Layer 3 of a small transformer language model trained on English Wikipedia (8 layers, counted from 0, width 128). Numbers have three digits each and are written without spaces.
A neuron's activation on a vector x is SiLU(gate . x) times (in . x), where the dot is the dot product.

Input weights of the MLP neurons that the questions are about. A number n stands for (n - 500) times 0.00058.
n1 gate: 304510401397591379571323700328423517389815433483460382407503545332432701489538629416399764433584513543552356259383602553429388382601547469460419720544693360458603434407400593361440487467469310458500660409437768544500463480582645493607587289493636493399585303477368513419391503526489548537656510416305427346553500531391585368572646643373480554395557456695408654411507605292599507526351
n18 gate: 575643398458559644372584513472479529468462465406437516431460523511551443537455508446495561524604561363438448364598468468421495744410484503471492548654553503478390378489574382660539664513460492624553373448517630503445608435707317477393356442618392456615477419559514641449511600513528516550441592419694742503608555393536651412579521416463314436484535579575384461384497645639427423584569
n36 gate: 404557582451558465378455474492399604422674491451543525426654378497570564305500763555416401494586514480536483343626485546569401680601595410554425423441483525491400623553432512466659578475669405385480638525641632465404429445698468592634500630199528636645438357556347547587557497431594608489564322576598449361529494462561318515583536377399406592509526579471408463521556430364497279526344
n40 gate: 554397444503477790391445424503483463676460634673503374606399171520532241550531445530630510530573579421664646486569588566711333471410473403572567619470398445517377590473606493470679477454591497384743761481330479614565470621442453285507410680410523592380426480484500551433533443691340540503641503469634546490497500452570345396469709416477672537661738571603542672486526440437584724713619
n42 gate: 619611538519420660494563646611580401426548500471409544385284454454383419366467394375519430643478512386460378451783370548390226494330276653370645392568557546530301626699447503450727662572416579683617681484543493452525446594637552344543232491503604457442441552463437574503481466466493574576490340460456623392408472421494494722602556710449529660378368500462503559500407657330526513648503
n60 gate: 609477523497589638358369484646349398477470405546407596493530572376481636598587388414477483624591612506601673668490390480415577347408562578471377581633532465408407446413574389435535350500450412605536428615524531375378526732470602299612297490349739453451392404629500478391406327804545368617603584352611529456343218463604656635672592421784477520563622603539445452430424418402610595361421
n74 gate: 440566605444500563445531494689528538383525266585382503390545560278527290554610415592525330600528497438558319593462311509609413463381245533500561362567410637677394725510568438385497381454465691528519381537307295528537406608510551513422368324547624339541500516403379542452444569609711643528510389328414503574491525536431593380665308513722436667503395458465587334519592544686490533425576
n81 gate: 550507797261443540497518585351673547439395658644454326552435744606469478565436793730550630525482558401625444588539365667435648402351604545652490493667504476664704418654607588532284521416496415538419358601507322428743408496460583420611475560626330717665618417441470627615496534428474362358283454583383369716417553757555649471294472478475536597468561489557405591686559252704565474376648
n86 gate: 458466626576535410306446534641403424555500476389490433639469397489610437671683364340420532645303444483483544589311630676457592355470632299380584386518603584637460568344553539435474579558416600493329259331662371549463503346610326540436690456517353475625214546430468453476264779344533433541556432427438462695551398649503486270635554679710430759476521602517515355307651490358493640445540
n100 gate: 485491618520620556486451465404485637535365632424549543386503410670506394500431388368304343613480647723582523533474491169643529463500389536437556433441477573406429364491566356428528549354618602579679474509470603621615494482407535454503480552482532383421531790562400531612688489492515343439397523494346621336462517455483565556593511509357681398491453571506648623512338573409669412578542
n101 gate: 625592607630353430402478440537612366452221375411422444628301589546552432514542589538598451472497648399328397663532555573479672426642633616563568307506484313500470375526353307616439335323255503494544386330497484494525557471568558419851433519490459471570608545604507412580591567524477513425712637577550487487497522467540758535507518445421532360285439487516544320587636548490455516371273
n113 gate: 587393308528472528778612335473448806465507479343507591454535450571523433221470565472580331624368563339389568482472317486480350568517691197473373428496576419746438540479429371277394452656525497621363448497677583297364483405507343544389573452451411625420466528487640610346661577493183349462289336558361298514721507336540602647496544370524412594406531602403606486525379430597489399613557
n136 gate: 443485299700332581633497601439392275560663479515547526565567581684619500494336367488533503476479434524474588442518293557402432409500623385325503575567461427369472699436670497438513485638549724660444619663528528506588500451442406478407593465527343565575669500379730569482408727477531585663451538346399476436470427365555524657494552521330415593491575439338418591561517615542561475334471
n140 gate: 461608434675401346488657551732535295609600342481579597592581352706386662352503642352698420494430564535512381520497578455420503500590452593487314430643481587290456447349576507661239420384513538484288287491450467426535630432539700517282551447298503520423484549494563420552491500479527464487351588278730570441518422602592497429612516481557646689487419445606456269451354551503610497399565
n143 gate: 360771554564592425212643581658480469272363671763383467437500324531628362507641574544418489490398393510415453507581617561608577454480330585399602382276554513550500341608539318534331371334331584523346544335415708538650325352517517529296534413595497455329550448585489477154591555464432531554624513340507550330513397514624535261710460521409383520473452486459568483345470483537490595634405
n155 gate: 606749549408655470602477591420493714540480646394442394656423240740589373610637435467316476457303675484446358534444500474532451375427391469360602444664559500610455651756449602441441448281560736622490448279390596497487516430412447472446589642546493676735439483548456516427438503440507293350403406638315572433533555473456370679622583333349430497550520466655375455500490725421570469516478
n169 gate: 544540527564385672734582543402500305510310537601341474628588616552572490659516528449591598265289363473406378738393466446629474608493709549473568232469347533805638650376528628334443513513544410549497279395588625442288507456510459732448547649392493597591268544643465387642470552639673432211384493504543447452537566469565503422611480503587360389459544630392482638374513463520408580473406
n179 gate: 513715592708425422587604450539425541441333582349565518471528515481440453560527481487419529388344568472409427602463408413557666436561534506469524628424419684467474477474168307543616600369497397439716416576409519591733587551379279321513563432585426388604561513629604494610574647428405326379557733467520599462350475519479573393748621516547443466572358573469536424405433789362449403466527
n219 gate: 548307529475397390634307648415533226526526471544536745692423539384486430398555504581555602493620521554673686537536589518560687293344394511605627634689449415321307451451391410388485453025592718468619504518378364397687572574433603438560646550537698249493475589598409619629489447573458555554663654370434478605412657440465678360256408626536563456518478686500384475789479265529626496446634
n229 gate: 566529591507240553402626611570503638543464457395442446602683557386360407451360721477644442369569525520595407460448273500598594407548608510597421565600441529555306599574558361377347444449377565245474712609428578358610200636490606615659372645305328648536484310392623377378477478617772457438533552555344532503543358571468603321571487453493367421523381594582500468530679427395573371484566
n261 gate: 478422370593450425554497525570553754462516513406500418439627587471515611356601497648553523625441533550439708401425376565422392326588494422454636475627540551497437458369387432438454129598538338570345512448438588601574534528474645387626497500399522503491424510226377296601562662587589459571598451438421565385468561513605325541490458611410351300437355436569318298475582563657621662324615
n313 gate: 335313222507556416369507407598437517622577437538404422489465604511534518425595356504396561601583404559483571635493330507507555714429448699442275417624503564453566576550561622603762528711366621429476552703398561370332683468475279566504479476388383486343612542554623440374627857577496546521496644478673428347416486782163521619461443391427419479507374426399511517500612777674415615503641
n314 gate: 443436640623347646469726704305525532567686425592594597496511360471562507420537397650567566415684406560531545544711388482337483503455397412805479574662567449570362658514449551577522553687647479607444327590496434411312630453725332564467401705443734660376390364568463646329381347469496582370676556500489535428634691689452730425704435496334407564496307569589605583316383358301644518605582
n315 gate: 569583638453363619552564671514584580518470626330705445696665551482342572599388497488473546402473537550569430533559503562594190485584292528444379358391553604649594630530417573515670624587569506356609444329611543665477559389646395487442562544664553485521356524509691374473565466514406554347301389328638403606484503540403370581622656449482615455587509424491588526482584446476512441562446
n1 in: 528429655426385447440436506467568546370419503577366497338450384437348403387395442593441324426343550564515388408521685368381567446479358384445324601447347545622526391494471589564405715518319491473537607686445551587503442509566715369315605470333463475481545275512285479335537462503468516381469415409347329560606509430485459652478404619509751469235512314438425530594401649364513417445542
n18 in: 497566422556517620618425638414610434596513340404471407664483586324631487617528524513434462352507478451394445348444362826449425690619493438536551572594448567404437555683636282536486803319490536584640415603548548660500648440409327507462298598586183388434410416411387367503324487500510651650480380146455428490381354395418406410405446500497416493477460618573629571436455563646577661448516
n36 in: 435535476430519522338436468455552500465552511636668592475522430442544544497431531525562391511719436465442460370737459540500537653434654430414524500470701497630426503517575391511666686503448473492607656439621553568492398410638486523525413535639519617620524420432643640445535510503551530538385612435672369472442444567471437576389710434505451438645527423473414526423637456600497208604584
n40 in: 554423382571392410497403299671758416650500431488591561534524506641457570384514605386658302604661312456413374521482536319621606380512425584506330438512521425463582547549509614482538503403491586561639461366537534389603547397592593532417443288587400457716503515396435557431438437451434582562542456535598612466591482353509454419746526309539542530195452570491294500436538623665424475462465
n42 in: 509483500632338554385572654549409568472434338565634569693494484671377509634393512514350576599644406489560633413576405447462528572478585441503352644353309593586518491500596532589662576564672694602466539654532523463586553434436451461415503391523634387449541543413538410363500565386619426497569600438575382488667395497419627548526426497438549438694372442466425334445409608452609679587609
n60 in: 350600632433463515576429398374607467549433442637362444528586421344421478503391576439546434479451358683347271450609534545687488343441354472464582512639563526519641468755751728347503482366494706512647579388538670509628413463432451477588521578595449378476530371453497447558488593427452411455374491787400398680573533556456478445478509506542525448546472550512378269583559555372475657299529
n74 in: 591488595444381472410567497512434534344214600343426217561491659583521664386544461588519445519363441593458527730543522460476396567524559361478651351433559506617470448743600526512625450497456447615457658488562484657387590386605349493448500521553404590368533516533422419434673656518775541522254390199546562436465748660446373528458597472472592419440491554447398549614351600544601494592587
n81 in: 619299626404648468537522446485465317449471423632468609477477472549373474693488613629394746647465576465677434608455467478472604569453391510674478529623595444587426324687490579434497545531682522578541414503683424532487427390471532615444558412201465388664425484568513352590332334442483581500464437487673440579500356454463464516276367361315494388497732634490541556171435423436250404617395
n86 in: 620551430452532519289598458329558465513256639464481465460389531404369559500692473338500523612416310331463396404481513298420744535478619517465509571444698503638446554536377361583739622399347580760529538425628453328405558454447685435527510456555309692374422431553557540393322503605541474586549532547602529638601478454515369425633372357522379320727490487555422453549619665474539266430394
n100 in: 674625745530386731586784515494497518518515641506471317568455296531306485391681463404363351482461420479477480531479473470506538666543482506586523393555310601472301668625608402556389631573564473544556470616481559467488441582445560392401369506545550552608573470529441592684367509434509385506427644393415544628544620432683445329614407479661527476479551485257475506603535488494688503500402
n101 in: 581517534371697569380557486528668575358640436367477565521538461515472456234364637712506377612549525392553556621403611606364557641388561410571472400643629508632442533385491417457524394531547480410583434531521407558375266503547456320271670469318474538500590529467315442509577389414506421520453497488588417411423619444566518419399497485555494569421465382512292455629483543436635548696636
n113 in: 639591565338516456542491603570500531645481500368623372662370600542733430655702630582318331522350396618373417603481369375482654512284262373469424625503491476480414604545413658562440447432538547430556572607608490481361624440644544507558469531588519381582284468591380545446441593708533440745614383602510528593654346474545481478587476576603462597728355570654470322459521453450427406463488
n136 in: 543650590650571466497595542585511588392391632374323406409437527468629315570492420603443615506403497441409517518404526678358520500533494388514511398494497555488395352552544230677428466533604392445539667550506234635500562650418400630556389251609455675606489555536645489491404538399389488500506396497476556456426534570388488368506539624596480696474457544520458522604428600474587624317563
n140 in: 476511388419484698466622430432446411427726489245463484372525521500518623619602424405262458619562405508450283666597374462464628474521559461433636487412492497396454601483447353596417527484533535429508465661506556410519605618506424469492595303435420580481529434609562560565724575492491544380437524511546564425600524442396379557317424421575519470495456651446400471404487538359511525412552
n143 in: 478604460497441469387476509545584383355419339457746515449559438598393512397456529612472379359362600445497512295485707699441673602596586413488566485584497625461604548396443481576575472376250429356488423548696535593391579466500481418478324542472552563543440397470522388547406420355594316531494503578542534494500687500459215528544333456472381657565447321348562524638803590522572238530479
n155 in: 596370541513452433451494264371516497398426363707622639333519488581466532493518359363408645557310358494521547532327709538503734611500529490528515595471374503609436497571507376428581402500471636389249317256546595535229494529354474624421582235599484507490537641561493564465534552451533381422484537517440453526564428305479568324347439285465474433714411303395520602539392513665535467365521
n169 in: 536539597565343369528631548592343366578303398297362367638329704383295550377571625490575541435695382442503315654338566562572654443724555493410336305295532636480655615557564500622583591462460760576616399490388419500506610569520503576487569452598523443529408609509585675461529416462647546510659715360393719610349490617422576569627415421458493546516480556471531408742532467461483399426572
n179 in: 463421416530411488485548591450421399524414619515545553519423673413644457569391317393600456652524509485403539584521633464567308548347686595380577624522597544506404494519487569443403442545571476648569645553481664696365566528469285606557454557775440497472266586579374389699479626404650441370441679337590774407534566462661472546600532435542549521445331447518448533509408717341577437584521
n219 in: 469583369376683531479394431382447575386522481528574640454285505554572581485387417489561420456461476492752495421428573536407522689503503373503521453497763658705690526492645457516421638616576580675358563336477342497448420478582522518440414448444423500533573461473445479480557519479578338552377465715485497619431519594481424525526575553395444575453447508550453292469556339506424437511345
n229 in: 300536288555546408487484422642418454174493556637644490369546701587358503570300385585448368539484512610585631557468642558694542471579392520667188792470445658432734534563631406384610510510467555592420526510609412467503355582263572559365581561382593614543449484497635412467474353481438675568582484332555423423485522557459490451483541480584398520641526367608479522464636471376669213587528
n261 in: 634480349497323614375327404577500530507349540330523711387709538596378473343554562416357317457480358437680321766563297361574444402452457365635529454507457436524475552558490431572496480321618457374622619643594441420523404500548725504466507565430602609620471628609379663376707411417430689431594336573475365517645366438602497587534687348321507620433376524470444503300581590283358448326458
n313 in: 537453459437571492480588578350632582579537426392539436430505346618497449435455609471413298432589560542520366522568593487492523562538574342487602526620560352615325424546400457658572487536460479518318558503659598561466503457594524645535637492484523543661344455596380470505549495480464556568418513475589451382566356484480300360395525351610575379532709586571511549524556569587484568651680
n314 in: 556510558382517321468452742532612200642407344642516426571683551341595437443450360722454381415513459373306387662471523526519519545446543445523541471510539710555549572598266761533486664429423500423493438423555527563494680570399397727432530830480448449645526450579456731513562601674510633539523432441639435736521665456620614503354618460543370507467497684450409587467516315418346486520398
n315 in: 495553513365425599533724484513545465516487535399458358508500503495618314608477478385622442437476528426703427533595557474459409479577423492463479299489474644605570506516500667665581426505403415479660405428436558655396637454571586410429511537599440511484446562503519556511458648597584554384350604436595516598586414424457543545391482301569581487661626422354469554449433329545411720534454

Each question shows a token from some text and the vector x that enters the MLP there. A number n stands for (n - 500) times 0.016.

" b": 497611532417436640448439519429618323429446650508468454291654471407555525545446605332436590435520605529309503490434411591486475415477417422394566478494542434432454528413356710581584555655648479337555415576469528491506522587437470581536585495493502369487481506550713528435553527394616394572603545547399671598602439449463345420451530481382509553466524523418516404398434533512600413563594
The neuron with the highest activation: n179

".": 515572506461535518396462486419440406466641550626420513542697565523568497487416424512661474504462555554509495471518550516384558421456503523476564640504474638523448438568400561475563504376552482489454597634570466499440340604481475595728527301405528539460388366604568578523574493404450582650511396391425326303556475504465508580343451667628372440422472430518482536487460648661464653463510
Which neuron fires most, and how strongly? n1, at about 1.5

" f": 523482474473502606462404397442636352413406513555374466293670515483597626569503629500479526615438557714556319324570548486493481456506337488551522422370462593381474553556334630496622492465471433573414453476402502355480512603490457594527480543538384385535519402662679622409513518439493443448511532422484545573590433665500484470427427574587550574462594460619373453473409590537580508605568
Which three neurons fire most, strongest first? n1, n140, n101

"ics": 466579558423622538496341580465372500448392465478415449394483323494563511568506617512482453374515573326343405422562452542525605650419612402569543494527466536547431405621335523547551521380486623520484530510629691457557693456557478532613613582505711576529603622509444511553518552400562471544640563482594639421490508510398555345433519519503584549458522494530398614287472538524558659461597
Which three neurons fire most, strongest first? n18, n36, n314

",": 538558406524528523489367410561532407513503511548361428554546408568660600578581463394462487523545551556381520507593323366442411481483420522455519724468443575432541426472288444529602552567261557534431497586498468360477455447665359520573439348461499477399535558562445639590487382489612571584346387453437470517521354484448478317451479623575546564460589580526416431509526568598419513588532
Which three neurons fire most, strongest first? n18, n313, n169

"ough": 418491444340448571442576573418523451519492512731711460524486476239571537476521318543493532498476593482543455506630493447516427447727621589343606490466428537407622449459395482377460498480456537513513505613518607527348392380390596433665505454459460459515355507540675528457567550500387506448618503462433507513439347484488262423486403511575287447464587537406385676542594554456623503645506
Which neuron fires most, and how strongly? n143, at about 1.2

"ane": 552498459352524580409634621466465464442478501618489386515473523618572352475598357600493605438579482277461332481493359404700457656431456357558487540580437605442533549517308667503548443495539412559603442473605583553495453550480426493506487430376588394574458691372504414443602580516582389530690501611415505489565481507528554373453441686442570318468500489514494598350507539497565446660522
The two highest activations, in order: n314, n42

"ased": 548436560417504511470546430708492511527461413592628455543592502445518423597535324712441443394456438477288472413564477467574550544331419540495507610492440574435526563504404634533633461578385512508496399469645669549557641632479492491587467327446519539530405616525535413577582499453464451488460440539460645452476459446621333638586444498564543707467567534676389658323583459526508511699627
Which three neurons fire most, strongest first? n40, n179, n219

" fl": 483439514437515611365569286474614334437503485614337584394542494519606495592516524472383570481534637552415368585500452581427501475467344350394629504454440524379472579499400606417568590671456440422455548502467603425638473639566427607513603512563563478452602466553629550558562385444417503306429543472620581484482439514526382438459364375440627502412588490523508354510458508334674598419509
The neuron with the highest activation: n113

" Fl": 573390451403589584411609371605653486432480430577367504436531508529532431560442630431317581519616572451404382541474482560402583510623384531436530580426522532422375518445350495377540481567490416467476502575449650343659435577559314563534586545636556515567634646497526625530613398461428521399374516423498625510620516582535457501401443423536669569467513613487578388620580385345651562385513
The two highest activations, in order: n100, n86

"out": 601514602421563536407504220542514473369458284667596370431593507561512521531513465531570498436637629513602456368348541342435483422635510576542566638427428542408445635520535519574448500544475536555571557407512645472531375477564477559540408534531393426582520515513616475529564581544668540454531649426434662522510464584501516545451681579593475570402520493654378528474414518475377603604570
The neuron with the highest activation: n40

"age": 492414473370668496441548431623446438547401356592563454411456484571533475572573553598557479394812485412366336415555465455505365613580501436420525562541474599485409602536417626583516523572426465494690380531695471518555603574518330554543572480429526479624430615463579559564512606385513418579578461591538458451560477582544488372489419524435518397467561577390413697297468462550653575502624
The two highest activations, in order: n314, n313

"ur": 553591503250550451497582246423628502496502505614591333393393507550496480547516592577438558452532496422619326533460370469456372556589424332530532402491476468490502544492485575419519470522704559492594469568359519513558425603538440367524368364512495432575525465640273487457696459505554489373514527260617593476483486355517372427479542583544575604406573497450393561538542473548364524550468
Which three neurons fire most, strongest first? n74, n40, n81

"very": 533536493450573464529530558401488473553461604469461456486584506380351577518565616518530411347478542408569373503471464483651511419490469366430450482609360590486549570453466481601608263476532623373574581505462538600448509513380463376738512370654537599540476546531495457343592453531506394619559472464574434510445505517550415332373570445684352370418512361532432641620530486435612667641564
The neuron with the highest activation: n315

" were": 358525556589549425434547442492524322442617499482445542439570362486553500436545466564544666523444464652358541674586412548580414550489464320417608436576473527462423456422311550633566503528518594486495412515667661352526449487455458558678538426606480560652350498591568329400549462447470497531487383478467505504397435426547307382538494509549447577490566450572424364496648527454648633455594
Which three neurons fire most, strongest first? n143, n140, n136

" St": 529511460423587494311541470591545547512566523494365380464498533488397551643571649613508500472578553534309546456451470510596448536605495382545595504419442476477474610392300486500572585486675635513526572538516481458389552570420511590445592328451557453491476655626496606339648401424577343604394657423396581519602640607522375429414549442581531600435519547583441517433485468410515655515442
Which neuron fires most, and how strongly? n74, at about 0.18

" near": 445421411597455522512568495430661484318495501502497517533547417596457529626489452445475574575357448514535458630499359453477430646544529353411565705560507554437640503486286441457574432388401362517598519502450556433589403514542460573669637397383428361447394406638495458398635474452565532542549619629429564434468367496548461470468505503527502676483693528450525530527548487522633402575650
The two highest activations, in order: n229, n314

"55": 594578581486605699408542481586429438422358533628482507586472461610407559497586371595382420443569380360345532531469510503596520469463402368547513622561428520522586412499347420552582533538551435432520534561617504478472271514537579437742705572485460351719507572633525424435520461434606361462381666517447548462461544436506434455343425484435516533448530455427404490532460582393472556475574
The neuron with the highest activation: n101

"ing": 597574566463541477398486450529453510487377488613533483423549423385464494666550451544380556410503656357447378371559404360500489572463546375518460484556386622539384571537470571460537435495504398465378452426688622618421504548627510406512531457560548350497268498364549488494578573525577531491529595465412654364491440495529461507528563586436640354532658531430407544326495500540590681533629
Which neuron fires most, and how strongly? n315, at about 0.86

" S": 454474471421561614545417583614601412373485551513453470503533579529467522703497668517363558488545485608429510444396362435643578412600434471441530444354438609479415412401234648414723586514596558492344480530552620488406445602466554398526455556477503597544518618526543473472563527404443518484435527408443677401670538408606428543499444375491495635462466552600519441545432421573526613567480
The neuron with the highest activation: n219

" three": 471474504490443514471457378367533446328362526683557621501434438532583629532594516549602469423601517482459401478560516622686554506360450447346612567474590629431360419469546564592586489605469558461562641549565464431642391595540500510614547341467459422645444559562582431436606550445561400373516554448452578623439668499489396454413525635538471420546533581581577381388615503509475603615585
The neuron with the highest activation: n219

" million": 592458463430543631538629470583462514350431522701634587585408424581577494609455487525381524408506419449446338361509431476497490311384451454387571547458523595453294342558486504473607532597508464458508565635437680445507550508553568503602629420623622595600481669492631498493541560465514337474560463615478592508352427483422456605445460533470469540492532515464443573310432508597585602525634
The neuron with the highest activation: n42

" it": 533489517446571407541685395522452386567607592543506604496500439475543550482583483504469370513514545648448490405451462375652559487579567460369625493609465559457513567622342440508753479513468449430531619282603535499564459451565532428571507438497505462614416546621574413524513486494402476639472444639436359527567420642577416595409353516325356408411503581524418556404601536502483714558553
The two highest activations, in order: n313, n36

" s": 411483420529551627552519480479655384394462631482392426565647499560575549516544588543243642395495547541463491472357314468644483365523531371486655375431518617429448538534412703473579610543483504468463421535526509491373384647515651475467539548508515478490441523555591448420529414456382497570497520518501734452620456492450386530454418491455596641424557363571399555448305574581616590534524
Which neuron fires most, and how strongly? n219, at about 0.4

" we": 534533513569573462445574576389567450463503699598467608341523530451619531537537577426456492544544558584589455506528406500564571526553456554504677350526377597391509560443377603609667514542439414413687643470494563441451463347403416478556509445546625511620489585525557479413561539411569555470574546561448514397474345515480435476427492524409464469440388400384321348537461521483606815434579
Which neuron fires most, and how strongly? n261, at about 1.1

" ": 614634410460438503426455404522568391429479529596518485411430533558589626495372533549433418517381357438521489452419489518535648428411450340594499445411254533531522398471406572469537544461567528366379611598478548559564393654519494564621445474432499559509339496563586364473599465438407494519489675500419441553657524475490252541342545517483612439494553588598477603553482640498505680448590
Which neuron fires most, and how strongly? n261, at about 0.29

"ar": 423525561254503486477579444427412403473355496572527463452595512560481462678650484301552612375685459287378361635467428470539427549664439409548443509478566560300372514432423805487508510483505588501423436602566423461539408512533501361434426546451498426542488663561456503561500512510326480512723533666561426436523449487557503450421394536504468407469571529364543594574508494569492340488551
The two highest activations, in order: n169, n136

"ver": 384360458513449514485500333405461519414468564483691504349445522527464506481534440561376561421531431586567515492617403549536453678624533648467525565582487370495655523471609481519476410413698576615665513453677636406575478567358532309524582366440378489565423509510603584485510381497422453626501505500468539454438515444435316404479644518555489323407640318370460505475548456598516663540526
The neuron with the highest activation: n40

"am": 306698472521453454445372545419382332505322469583477456384627535591562522554453526417587614496490419548543394491511496440554562664489441389480541537571422327414724567502402502411605404511517503512492510598588577545571337611526491278537627584640488366451491681549426528547641484496436479673441423613471499341574450489500597461469551397554455441454383319361525351492405587529543489564554
The neuron with the highest activation: n179

"ociation": 447464539361645413405507538485495498457488478407563562429316391531449534454490660450556507444567456462476483407648459400576551694458417369561396555398414468382453518562493537470545553484479586599512354629561672330449655424505353553617526502553633443575545613515382613501542654449618342537544470506455472524459599498423619400561431491635367509452557712515411553301538527446487705366551
Which three neurons fire most, strongest first? n314, n313, n18

" early": 513565414372550540348628341476529374443435562584530500532500474550479592482487400499407597515551523509476349428505383473365458544292459410598485549399592572377427391501520595426487442478345565436527558387421474540526609656355412418698462251510413426624478498568643500485521544519465483351498597528513610492543333557598458422542607497515556474441608493535598566539568469500590570565661
The neuron with the highest activation: n179

"ust": 379641455423468505452555467392459491427331454571529603417700506423508372470574498494468377430579514630408586486407585438530704535548328392612488463555529624437448540461408489524468583663419625465501651458552593415410541524531450391422572328438414495643501575483576506672546438446444464433561445452443439447512574545482629565531615615613277696538615358447366554394497563502562605635614
Which neuron fires most, and how strongly? n143, at about 0.82

" in": 540415428605449420521421376376645476373457476499600431539591465526538572574527543458430602551497467467485500566363349357520577507483427431475569744514535537446464540484377534516535529370348414519474587485612462407537383577482431451656558417519570545558388436530513463344662394425561571539584559369381517499558325510459471683495592533652422549532560661498498616586450548444578597386622
Which neuron fires most, and how strongly? n229, at about 0.66

" h": 516472443568463484414479465445606464379502528598517489373554550446587496518523412451458462505427455587569482487474334466567583317475386364344801472483341573507477586467337694483636489496516474481486477578432630431435552722566575554498498545411586398441580426402618570439622460346425455563410460490443542466468502449477452345347566527532481557482614573507655493338506519440670487464591
The neuron with the highest activation: n261

" made": 509491441496396433538540443417507491471389473710541592426718475426674498513638524448577575411454558460350418570378423498485438524325491410424536452462550518479484441598320583507664562445545519593500450595528594563514388559533412490572464345373558666487400604584665388527600463512442565557516519409460522432455438462593438519590443430581557372598592601702349460404536367507642498466670
The neuron with the highest activation: n179

"00": 585428513436554695388532455465411384375366442619559598624538398551481606586521335524537496441568371492365311468548525448473475602518357401348499544574470537471423439531425587488513417588464372507578577669465431413482362601560614434782603627505502307631466593485494430453554522423533414635500548386495512412492490462448508451400449491476547413501477471387402550497429550443541471472604
The two highest activations, in order: n42, n60

" out": 473453586431528456519552525475560448468427511550659557365693587302587548434556390538384553457570432509582430637380457450502464419504484410475431578427478380444528637520301460630556520423397449508586598453497530503415640558540456385578559454458527488670350413441434429464579459396645524499461730378344607391488420518565325473514514524471460565440653708573587613485497527580577550478628
Which neuron fires most, and how strongly? n179, at about 1.6

" p": 555444421542481486435460411428535339411323521413381358508693555572485532488469662500465550564668554642427352520483333564540627561224434436494603515542399508412475545525409656399624559584449464470438593399480528610502488652538399487520558500597553506546556452563583502547453407340469355709503454378432582577598461481573371564432543523441455517403555425520508408478409677471626627422437
The neuron with the highest activation: n136

" well": 409544514416554538441526411527440542474452444538558623487457400455565510449438301534408445370468435536417469472421411540407652555375469478502471444519585515348727459626418536574534358436492541478624658291588610366504472601463418459558543390601419575752523523553529462385648425533476386278582480502427509457433383553493437293455640477667379594451582499558424455554540445491573622553597
Which three neurons fire most, strongest first? n155, n60, n143

" about": 657688436612531350489510441470590524411385647596505486522656466537452657484451458497479598546506469482609410596538505399513481497448450367492534566401555527464523548481309618562601456429438445425587564467604632418461419545475552477641563311463501472540473526582616385445564444602585483508610609514569481575439323504477360461397409550583537618526565567441512686623486476510578665539682
Which neuron fires most, and how strongly? n18, at about 0.45